Layer 2 of a small transformer language model trained on English Wikipedia (11 layers, counted from 0, width 96).
A neuron adds its activation times its output weights to the MLP's output. To switch it off is to set its activation to zero at one token and run the rest of the model.

Output weights of the MLP neurons that the questions are about. A number n stands for (n - 500) times 0.001.
n45: 212 598 645 341 632 340 482 500 496 447 456 974 529 257 352 552 593 912 429 763 381 564 337 462 342 635 394 492 676 326 453 410 599 496 771 492 614 596 530 603 541 607 324 449 480 257 233 558 980 711 382 402 523 407 517 487 405 325 716 469 464 496 390 369 492 544 415 639 558 609 472 380 471 527 380 336 379 359 483 553 448 575 514 624 534 622 456 476 550 585 524 483 434 329 376 524
n56: 596 139 556 665 283 504 513 368 617 374 525 405 453 436 631 511 480 632 571 406 309 484 515 480 404 421 192 621 658 333 613 373 411 554 650 450 718 504 400 697 360 460 508 703 440 496 636 770 446 451 508 480 581 699 516 643 557 403 621 267 703 427 474 492 617 421 462 516 383 393 380 456 302 466 517 419 760 584 410 365 644 465 708 617 448 196 489 605 708 504 382 571 811 327 533 580
n70: 406 527 424 415 318 541 486 410 533 738 588 556 496 692 785 484 471 526 346 442 264 348 504 336 305 382 525 521 565 584 487 530 453 594 543 622 482 474 399 459 598 458 470 802 520 440 700 691 249 543 633 794 241 539 851 359 423 513 701 337 397 257 438 415 531 883 452 596 652 371 634 238 520 443 619 671 475 517 718 537 371 272 332 381 437 484 452 662 504 622 292 325 520 532 720 439
n78: 511 683 167 508 556 372 231 413 645 398 646 468 529 712 539 709 547 271 588 471 770 590 472 419 457 512 504 325 299 488 479 673 478 500 362 438 345 426 481 290 417 400 431 598 428 419 487 509 652 292 807 564 572 637 393 600 639 384 729 433 492 397 437 685 547 157 553 952 431 803 536 521 257 304 504 253 408 526 525 578 469 487 574 655 606 701 387 604 621 442 273 534 562 414 540 533
n89: 620 416 625 437 674 614 485 426 490 523 532 470 493 397 567 614 576 464 572 677 453 382 393 665 580 591 458 409 493 599 465 399 697 692 619 370 252 426 509 543 655 472 476 335 412 451 557 544 268 356 360 590 298 529 510 475 468 692 507 276 536 567 436 577 263 364 460 411 370 349 448 823 631 428 449 470 565 587 426 289 645 456 586 538 659 734 448 523 419 513 493 603 413 414 500 639
n90: 584 638 351 587 468 264 611 509 288 405 533 634 664 361 417 231 703 346 540 340 960 668 766 275 609 851 712 579 596 457 409 640 564 619 500 452 345 597 576 570 671 606 609 680 679 569 574 629 453 404 513 509 337 172 455 362 463 482 487 350 402 504 366 570 426 383 280 487 488 567 205 577 526 301 373 321 660 133 632 509 356 358 568 509 595 693 521 432 491 361 577 241 386 539 670 606
n117: 375 440 386 660 416 427 476 445 556 449 508 366 351 246 449 371 288 563 309 269 599 702 663 602 420 617 386 567 336 619 554 443 342 581 669 617 443 240 486 489 242 398 657 591 626 493 602 444 631 612 376 504 291 520 405 659 647 446 526 574 461 551 753 397 434 488 601 688 503 575 411 515 651 897 516 441 567 519 441 452 414 433 377 416 546 507 640 464 541 655 540 680 397 242 464 636
n149: 434 423 775 298 426 378 635 510 757 601 429 686 392 656 424 420 663 190 531 521 544 447 643 595 172 461 215 649 571 375 728 589 18 198 585 170 432 581 387 566 285 519 399 663 600 440 326 506 142 414 474 426 467 609 320 570 688 277 587 768 961 541 437 363 476 761 591 458 514 458 436 431 87 561 500 780 547 743 325 286 495 541 500 633 763 490 734 337 841 452 756 547 464 460 329 730
n154: 528 602 461 429 328 732 400 432 432 519 343 396 678 459 452 669 554 248 435 458 476 496 616 682 675 620 853 508 575 655 660 685 575 504 669 294 413 464 586 635 364 612 406 655 507 419 460 475 317 614 592 388 623 524 632 421 575 387 587 554 336 455 457 605 443 199 485 438 360 346 482 477 545 508 439 549 374 391 345 744 492 195 601 457 310 550 526 300 519 525 419 838 380 578 403 548
n227: 654 687 384 431 398 440 794 341 195 620 280 688 486 413 771 637 745 644 524 652 420 844 347 428 669 590 645 547 426 743 442 577 255 505 349 449 505 539 474 239 561 322 320 289 450 408 431 434 712 676 529 649 801 485 379 157 667 282 462 335 550 528 580 454 403 470 569 591 405 624 563 384 313 525 470 402 301 606 157 579 238 230 609 636 601 219 418 477 495 696 674 429 640 537 409 941
n261: 529 323 489 476 320 406 769 316 622 610 496 414 542 424 445 598 690 537 578 676 571 248 446 622 586 611 389 455 579 462 637 281 773 601 402 296 745 522 653 555 444 481 583 643 588 534 304 538 402 482 571 658 306 522 460 537 548 457 332 527 412 545 470 382 510 366 572 464 362 475 299 568 444 665 309 517 260 453 570 497 618 624 702 413 496 680 588 433 264 572 538 525 538 538 538 520
n265: 473 735 515 631 519 606 512 540 563 584 389 388 392 524 916 654 352 457 511 522 468 477 575 534 347 273 774 582 449 446 423 389 747 437 550 588 524 597 706 805 448 459 500 466 417 486 324 624 655 508 586 470 452 516 492 403 446 328 648 472 493 544 201 577 566 457 467 654 604 406 578 420 504 476 560 522 234 561 770 507 372 407 500 661 561 405 278 578 370 497 261 383 566 402 492 385
n274: 478 372 740 105 521 549 388 451 426 621 461 588 447 340 513 663 353 413 351 376 334 424 653 425 694 370 302 594 557 512 686 258 547 643 802 240 361 238 575 666 455 753 453 450 806 500 206 336 667 355 542 357 393 557 504 530 556 504 603 450 453 573 411 536 369 752 560 429 597 359 633 462 659 487 645 618 562 647 484 524 392 471 718 640 504 597 484 303 599 706 460 512 317 552 434 528
n309: 519 592 482 517 580 560 321 662 450 604 549 545 507 431 764 517 362 500 325 568 440 274 422 616 628 599 445 631 580 590 716 516 651 571 485 644 391 493 597 437 567 575 650 399 613 535 403 358 356 419 504 489 523 459 529 589 500 500 408 594 517 570 658 651 493 485 403 460 450 705 480 270 898 230 306 763 450 409 401 542 478 450 245 500 453 561 527 405 464 322 600 396 408 448 177 443
n350: 584 397 617 576 508 500 464 489 489 218 626 464 618 556 612 604 402 676 563 426 606 386 701 417 591 592 269 334 536 457 321 477 684 559 603 697 524 446 554 387 471 514 641 504 486 522 165 560 472 492 448 455 476 61 344 373 134 405 400 552 603 649 591 620 642 488 716 253 458 388 549 546 613 476 658 507 686 485 588 522 407 623 684 325 572 458 386 518 385 397 478 496 621 395 547 517
n378: 479 614 592 257 520 492 547 531 387 569 341 481 575 598 545 731 468 417 283 516 442 234 324 536 436 425 604 625 369 531 455 603 663 594 553 713 329 434 464 698 383 644 553 668 375 595 479 293 517 875 516 504 402 587 516 300 451 569 461 559 459 589 470 678 606 297 626 500 648 298 713 440 702 361 181 566 409 572 371 628 488 322 561 747 360 541 235 703 484 540 401 516 418 658 332 540

Each question names a token from some text and the token that comes next. It shows the activations a of the neurons there, in the order above. A number n stands for (n - 500) times 0.0075.

Then comes g, the gradient of the next token's log-probability with respect to the MLP's output, scaled to length 1. A neuron's effect is roughly proportional to its activation times (output weights . g). A number n stands for (n - 500) times 0.00084.

" (", then "4"
a: 763 484 499 496 487 498 478 498 479 483 479 488 491 494 482 500
g: 697 446 597 692 491 516 415 756 615 427 417 337 463 398 359 466 453 620 565 396 796 391 411 500 739 456 377 663 614 555 588 464 378 311 400 357 361 428 372 737 453 595 435 624 411 628 633 521 614 486 300 541 378 424 730 400 454 303 570 537 525 458 541 495 482 459 376 568 437 595 644 525 349 544 319 574 370 630 583 376 357 556 449 713 534 527 451 481 408 177 525 498 578 735 420 681
Which neuron, switched off, raises the next token's probability most? n45

" Me", then "t"
a: 490 496 519 492 513 499 488 499 500 561 483 499 500 515 483 499
g: 551 750 746 368 658 410 565 630 567 585 242 608 560 649 733 506 378 609 572 614 256 595 711 535 248 445 338 355 482 446 411 376 655 419 433 439 472 491 431 465 566 538 561 329 556 536 427 586 616 476 438 560 436 605 603 321 578 516 404 571 439 371 612 520 583 515 335 582 359 568 667 231 729 467 599 521 508 418 189 275 437 567 366 592 413 403 551 555 368 656 596 400 476 502 614 482
Switching off which neuron hurts the next token most? n227

"z", then "der"
a: 494 650 499 499 479 492 560 495 494 500 482 499 478 482 571 478
g: 471 710 537 609 306 483 557 505 494 697 426 495 419 550 445 392 575 521 431 535 510 320 612 407 523 464 374 452 412 553 508 651 816 365 564 665 278 624 509 539 494 358 477 719 484 837 351 491 480 342 155 458 604 470 704 393 366 244 546 439 680 635 524 547 497 294 376 520 453 404 478 471 524 496 393 615 471 511 621 406 757 679 597 484 428 553 544 405 380 568 439 269 563 611 622 472
Switching off which neuron hurts the next token most? n350

" had", then " a"
a: 478 484 484 487 526 492 478 944 495 499 491 484 499 480 477 479
g: 662 662 424 305 483 464 413 379 875 466 743 523 670 496 477 468 589 494 442 509 559 638 530 624 407 534 462 515 584 271 603 442 275 392 526 715 273 588 393 614 351 710 529 282 564 328 636 548 357 446 548 847 412 583 490 399 589 517 702 576 493 544 394 584 451 605 445 692 360 467 514 477 391 480 388 625 387 433 551 390 415 358 393 395 493 452 417 572 489 333 387 475 675 648 545 382
Switching off which neuron hurts the next token most? n149

"\n", then "In"
a: 799 488 497 484 478 484 480 499 499 498 477 478 624 487 479 477
g: 293 536 640 429 675 554 452 549 508 792 451 759 477 448 702 421 347 451 256 329 787 484 395 476 560 470 577 421 353 535 426 547 433 565 523 480 476 409 499 477 742 595 353 446 417 492 533 394 465 293 385 328 709 771 565 447 479 428 681 411 440 607 604 350 682 482 435 401 403 266 427 340 418 595 553 535 716 381 501 714 495 369 657 488 662 492 520 496 437 532 516 619 605 332 426 608
Switching off which neuron hurts the next token most? n45

" ", then "gu"
a: 481 478 492 615 495 500 488 500 495 500 483 480 498 485 490 495
g: 647 452 521 490 564 451 690 670 371 405 545 453 517 357 537 510 395 431 663 543 456 595 406 427 611 612 623 529 681 639 387 551 522 416 533 585 336 506 458 416 321 297 515 800 463 491 378 619 420 434 620 488 547 429 257 697 457 603 555 665 341 599 460 439 659 490 438 585 550 456 343 249 352 429 458 431 559 566 460 284 512 400 431 550 633 741 718 656 381 644 315 351 765 594 279 323
Switching off which neuron hurts the next token most? n78

" |", then " 1"
a: 483 483 483 493 500 478 479 492 499 500 484 492 498 722 485 662
g: 589 507 683 437 618 308 425 620 707 427 499 529 551 447 528 447 599 529 595 485 614 567 531 652 485 396 624 602 583 402 510 458 695 483 447 530 612 493 251 584 554 654 496 642 299 358 387 319 490 488 525 647 397 535 363 423 770 387 618 461 324 489 342 420 171 518 488 631 700 409 683 562 524 637 534 363 657 451 550 389 365 394 224 644 562 553 224 580 532 265 544 444 666 536 377 389
Which neuron, switched off, raises the next token's probability most? n309

"\n", then "-"
a: 511 478 500 481 492 481 480 495 500 498 478 482 495 548 481 632
g: 382 490 431 558 311 479 309 391 263 505 398 585 416 425 635 382 500 558 553 684 307 347 604 572 424 555 496 427 638 343 560 573 489 399 486 628 207 526 646 791 351 567 622 604 488 498 434 288 516 612 559 469 544 538 364 665 546 632 576 485 331 425 532 451 554 522 575 262 408 481 695 733 665 312 646 568 405 571 547 604 610 338 237 453 648 472 538 517 474 474 297 523 703 733 561 501
Switching off which neuron hurts the next token most? n378

" a", then " number"
a: 477 509 478 493 477 865 499 500 488 486 498 482 550 477 499 494
g: 550 423 650 713 479 618 436 458 709 310 520 491 525 603 444 722 546 702 365 642 644 651 504 483 461 779 506 446 494 466 663 467 477 377 333 358 578 569 339 499 529 537 672 529 459 533 708 409 393 425 414 364 573 302 470 303 455 482 492 529 574 285 551 269 235 510 488 604 730 510 489 497 388 490 360 211 387 450 469 375 368 523 384 508 452 661 471 668 546 475 859 549 519 504 596 470
Which neuron, switched off, raises the next token's probability most? n274

" would", then " become"
a: 489 484 477 494 504 500 482 720 492 490 492 478 484 617 490 504
g: 562 576 749 569 421 464 720 669 441 586 526 510 551 710 512 522 384 459 516 481 331 247 710 436 425 498 181 708 494 523 419 425 411 551 459 451 534 514 416 524 552 622 620 704 293 445 713 381 519 434 496 440 495 365 551 596 493 296 488 512 330 604 559 708 514 360 726 521 880 410 475 505 378 565 346 529 507 444 547 309 412 568 275 428 452 373 619 443 619 493 625 647 361 403 477 388
Switching off which neuron hurts the next token most? n149

"le", then "ve"
a: 479 499 494 500 499 495 574 496 484 498 596 500 500 489 478 495
g: 609 628 475 654 563 660 472 513 628 705 393 478 436 451 332 475 387 636 400 443 324 624 411 561 541 387 282 498 550 609 572 516 509 430 824 497 558 523 415 395 436 612 639 611 462 732 619 402 751 402 389 396 642 390 476 357 491 343 331 394 523 480 562 617 275 356 522 523 738 366 418 548 546 651 337 459 656 298 520 745 488 553 347 503 463 684 459 427 287 408 487 587 705 376 522 326
Switching off which neuron hurts the next token most? n117

"S", then "u"
a: 497 584 486 477 498 481 509 494 500 483 483 493 480 495 485 483
g: 585 373 535 487 495 287 554 610 602 459 723 424 429 545 654 568 248 369 563 420 536 428 510 456 403 647 297 617 439 423 541 422 321 591 710 315 553 318 358 601 637 326 621 578 439 341 429 536 458 317 472 450 537 594 430 237 685 675 391 372 659 451 510 494 487 550 591 496 756 556 217 587 493 431 403 563 546 383 652 468 481 554 556 602 507 608 544 437 580 668 250 746 482 713 639 399
Switching off which neuron hurts the next token most? n56

"ty", then "n"
a: 499 491 489 500 491 479 488 492 495 487 544 477 490 486 682 479
g: 202 606 482 484 430 450 536 558 346 689 555 612 464 360 480 463 579 546 742 715 566 539 511 529 658 219 512 462 438 548 596 636 531 369 557 163 408 528 495 423 297 243 513 358 565 585 481 615 480 405 484 399 453 472 493 564 327 531 561 681 630 496 302 502 659 524 585 385 562 551 342 515 724 484 589 509 425 615 351 595 630 610 477 627 543 454 593 654 686 475 259 209 533 365 407 639
Which neuron, switched off, raises the next token's probability most? n350

"position", then ","
a: 495 500 479 496 498 490 478 500 484 499 499 482 623 499 497 499
g: 423 466 690 410 547 400 432 548 413 516 487 555 453 466 506 624 536 180 344 192 538 523 559 390 306 514 486 530 536 564 461 522 594 764 804 358 526 425 362 373 617 514 638 469 332 311 453 364 551 562 621 468 563 507 730 515 634 411 294 274 604 648 443 307 526 521 569 710 410 506 822 592 570 572 460 469 645 497 655 669 477 473 501 450 344 564 421 589 547 591 606 361 294 587 396 449
Switching off which neuron hurts the next token most? n274

"or", then "tion"
a: 490 494 489 528 477 490 497 491 628 500 489 478 478 499 484 493
g: 495 538 391 690 473 520 643 568 432 510 439 638 536 540 548 605 769 401 446 372 777 233 490 378 560 500 464 611 662 421 469 594 498 321 553 563 472 486 422 453 588 676 362 620 544 565 490 559 286 266 526 705 217 598 595 459 321 580 345 488 474 542 331 638 544 512 694 429 640 656 279 450 204 534 551 475 507 586 500 832 520 538 385 357 562 506 589 315 493 345 511 533 455 356 464 419
Switching off which neuron hurts the next token most? n154

"tra", then "vel"
a: 495 500 491 497 491 500 497 500 659 512 497 479 500 500 477 497
g: 525 567 638 410 618 455 220 647 407 695 387 727 460 387 579 320 567 568 496 208 351 530 513 459 706 436 417 513 310 756 502 647 721 763 560 454 481 397 361 533 557 627 307 412 586 658 481 550 367 463 439 427 353 588 605 511 493 594 713 523 557 593 491 386 547 276 517 671 520 440 554 348 375 522 593 608 606 581 430 535 617 440 502 289 331 520 327 531 397 285 628 434 371 458 578 595
Switching off which neuron hurts the next token most? n154

"90", then " to"
a: 485 482 494 492 478 498 486 498 481 500 701 479 551 629 495 482
g: 521 480 321 375 642 559 364 485 536 437 574 691 535 376 519 331 646 576 518 641 623 503 558 304 618 375 395 395 519 685 456 508 310 300 512 658 372 410 679 583 563 420 541 409 587 570 327 440 334 631 445 383 753 420 579 615 548 587 429 479 660 434 393 284 322 470 611 230 496 634 386 581 736 570 633 554 347 362 473 467 675 640 459 486 580 600 283 304 624 646 588 394 671 342 511 601
Which neuron, switched off, raises the next token's probability most? n261

"com", then "ment"
a: 501 488 486 483 489 497 488 487 635 544 484 496 500 500 477 500
g: 578 422 551 486 406 316 614 506 397 701 470 568 705 501 317 599 434 257 513 625 450 581 512 470 348 431 357 574 418 417 454 293 426 595 416 699 656 492 518 560 466 423 595 578 644 207 597 544 582 456 770 624 497 419 715 377 548 214 553 519 316 526 430 797 474 434 493 490 605 519 527 592 460 488 728 428 318 437 551 474 384 518 475 408 647 475 686 562 621 408 189 728 512 397 491 457
Switching off which neuron hurts the next token most? n154

"en", then "ing"
a: 500 480 500 496 481 498 484 500 532 482 479 496 498 498 477 500
g: 810 618 414 372 421 504 574 744 639 482 517 473 512 465 398 350 464 483 674 612 486 340 309 536 526 586 311 472 665 492 407 373 316 663 477 305 511 615 498 437 350 281 705 534 524 261 612 475 634 602 245 343 651 570 586 453 541 515 484 535 511 680 516 476 461 381 523 697 686 355 481 634 482 542 311 393 492 277 569 190 488 454 401 708 502 642 518 547 437 602 580 542 651 470 567 482
Which neuron, switched off, raises the next token's probability most? n154

"mar", then "ies"
a: 498 483 493 478 707 500 477 500 483 493 480 479 481 497 477 492
g: 494 439 408 278 505 542 511 690 465 489 591 501 684 564 536 497 332 487 533 343 302 319 490 422 334 345 436 594 590 531 354 733 509 496 411 267 468 601 310 566 662 667 743 467 688 408 298 441 389 830 601 417 489 477 494 365 601 497 637 515 292 643 582 613 566 550 559 445 500 392 598 429 593 391 501 278 544 329 463 567 453 243 427 503 600 595 702 468 466 531 582 577 796 429 535 606
Which neuron, switched off, raises the next token's probability most? n89

".", then "\n"
a: 497 550 480 479 493 481 482 498 499 494 487 484 486 603 536 674
g: 572 484 472 622 540 384 483 663 402 560 700 488 560 633 434 571 668 602 272 420 442 623 413 443 743 310 670 452 601 513 675 310 449 403 476 572 650 505 558 515 686 261 494 668 431 640 355 559 365 589 339 552 204 355 530 460 253 571 473 249 662 280 588 311 518 529 423 606 371 510 493 415 309 575 579 470 653 654 613 411 575 570 652 500 425 582 675 296 421 529 561 477 382 580 454 462
Which neuron, switched off, raises the next token's probability most? n378

"ate", then "ch"
a: 492 498 499 500 500 492 478 500 499 500 478 479 486 477 492 494
g: 450 562 318 247 532 470 520 495 439 663 689 449 223 233 712 538 569 306 571 626 552 410 555 482 534 498 770 752 283 533 529 532 721 429 481 449 594 401 597 425 299 320 426 621 589 620 490 380 494 680 408 387 451 617 429 509 390 362 451 429 493 598 368 512 570 551 554 508 591 776 345 631 512 565 679 489 648 495 508 304 591 355 411 474 513 509 328 373 454 440 674 489 754 503 428 519
Which neuron, switched off, raises the next token's probability most? n265

"min", then "ee"
a: 495 486 498 489 485 500 483 500 479 489 479 486 643 491 479 493
g: 537 419 616 413 426 527 554 417 618 461 521 518 486 491 442 283 333 381 569 559 582 469 306 576 478 691 337 469 535 580 622 564 502 716 522 455 712 595 400 476 478 617 525 497 286 609 466 320 611 554 826 400 456 780 658 648 438 429 492 360 346 451 401 388 422 649 641 576 279 387 453 613 417 528 468 654 440 623 615 271 245 432 240 362 361 573 393 586 550 689 481 663 688 480 580 445
Switching off which neuron hurts the next token most? n274

"ch", then "b"
a: 506 479 500 500 494 499 561 498 500 500 494 488 500 485 533 497
g: 392 651 582 333 209 327 425 513 562 584 362 614 548 648 482 557 384 483 526 545 423 566 449 524 512 552 419 556 389 521 491 408 432 519 604 421 399 340 472 421 531 535 582 698 365 450 681 153 576 309 269 478 506 519 560 740 696 426 508 311 612 528 517 553 595 498 523 495 563 329 367 844 364 522 492 734 652 616 792 609 377 543 405 577 442 480 515 760 494 447 312 491 415 603 443 449
Switching off which neuron hurts the next token most? n117

" his", then " company"
a: 493 479 494 491 487 478 500 498 493 497 503 556 584 493 487 493
g: 546 571 332 679 631 438 662 239 452 568 596 490 607 448 535 482 393 449 424 435 499 630 441 208 426 641 705 526 463 500 666 805 513 484 663 519 403 422 416 712 208 491 482 337 484 628 641 452 580 351 462 442 580 319 561 620 440 381 374 649 561 348 639 351 458 490 435 361 528 560 451 373 386 505 461 520 503 576 653 418 689 591 544 409 528 529 563 515 390 543 670 696 358 119 604 571
Which neuron, switched off, raises the next token's probability most? n274

" to", then " St"
a: 478 494 497 477 480 496 489 477 496 497 489 486 498 512 486 500
g: 529 494 660 444 546 436 337 358 418 377 518 605 352 616 378 569 570 691 500 382 502 646 707 382 689 433 648 328 404 375 326 747 471 468 522 493 503 323 464 706 809 539 362 284 411 714 394 497 565 444 487 453 388 500 662 661 475 419 610 517 380 547 629 238 593 327 234 689 451 586 470 527 512 462 445 452 461 784 571 492 538 485 717 357 484 529 368 605 555 370 533 550 415 635 460 441
Switching off which neuron hurts the next token most? n149

"===", then "S"
a: 622 482 839 488 477 479 477 487 486 499 512 478 478 478 490 492
g: 534 551 659 289 489 624 606 568 577 311 635 596 431 729 543 510 673 460 471 501 423 362 457 565 273 334 287 406 468 408 537 520 432 362 584 761 457 480 497 623 392 510 573 669 621 514 704 352 282 594 378 529 456 226 468 609 685 482 641 426 488 497 330 481 404 636 551 282 557 560 580 727 551 396 742 592 573 413 548 686 589 331 490 319 515 416 670 490 360 465 476 358 444 589 270 524
Switching off which neuron hurts the next token most? n70

"k", then " |"
a: 500 483 500 499 497 490 514 479 494 498 477 490 498 623 509 478
g: 519 582 293 529 564 357 554 568 597 693 687 592 445 424 669 520 526 475 464 644 571 543 553 413 800 481 501 324 435 507 355 415 443 437 557 430 420 477 407 761 449 562 624 311 349 545 395 613 514 281 452 374 320 564 641 835 756 334 566 502 530 298 351 526 742 427 388 568 599 394 436 463 594 559 513 452 530 483 525 524 477 603 517 475 266 478 336 392 485 551 568 492 600 172 442 725
Switching off which neuron hurts the next token most? n309

"ce", then "iv"
a: 484 498 485 489 642 500 478 496 552 500 562 494 499 496 488 497
g: 462 363 451 826 602 404 577 533 602 508 473 563 568 483 555 517 673 444 581 512 557 470 300 543 516 255 560 496 655 371 475 420 346 443 580 394 342 512 628 589 420 343 615 506 561 456 437 563 351 606 269 396 316 203 472 640 452 514 625 394 332 447 324 471 712 597 500 642 433 680 354 690 524 491 581 601 472 668 616 448 635 401 581 462 677 475 424 566 748 499 165 439 555 468 336 698
Switching off which neuron hurts the next token most? n89

" and", then " pa"
a: 683 490 488 479 482 492 489 478 498 484 482 493 498 481 497 477
g: 431 583 291 522 472 477 526 491 440 537 246 523 740 556 359 492 354 211 710 503 331 606 454 496 503 357 327 536 633 589 651 386 491 621 162 567 549 612 665 330 418 486 656 603 653 463 635 569 504 432 540 493 433 556 479 492 322 594 303 566 357 668 612 572 485 510 375 680 728 406 555 623 481 528 601 322 479 320 490 506 379 579 266 618 596 564 590 532 388 580 305 661 423 555 692 446
Which neuron, switched off, raises the next token's probability most? n45

" F", then "ru"
a: 491 478 490 494 495 557 485 491 496 500 487 500 500 519 533 483
g: 464 533 587 562 513 424 405 608 735 431 511 554 510 641 457 421 69 292 396 518 502 653 458 598 353 509 281 529 507 514 447 664 665 627 496 555 554 443 483 471 256 382 466 488 558 462 514 533 633 766 495 481 328 593 573 542 421 581 315 488 434 593 524 491 433 423 571 593 506 503 433 646 493 532 456 238 196 630 701 321 640 503 661 505 367 455 708 468 446 623 429 585 238 474 681 687
Which neuron, switched off, raises the next token's probability most? n90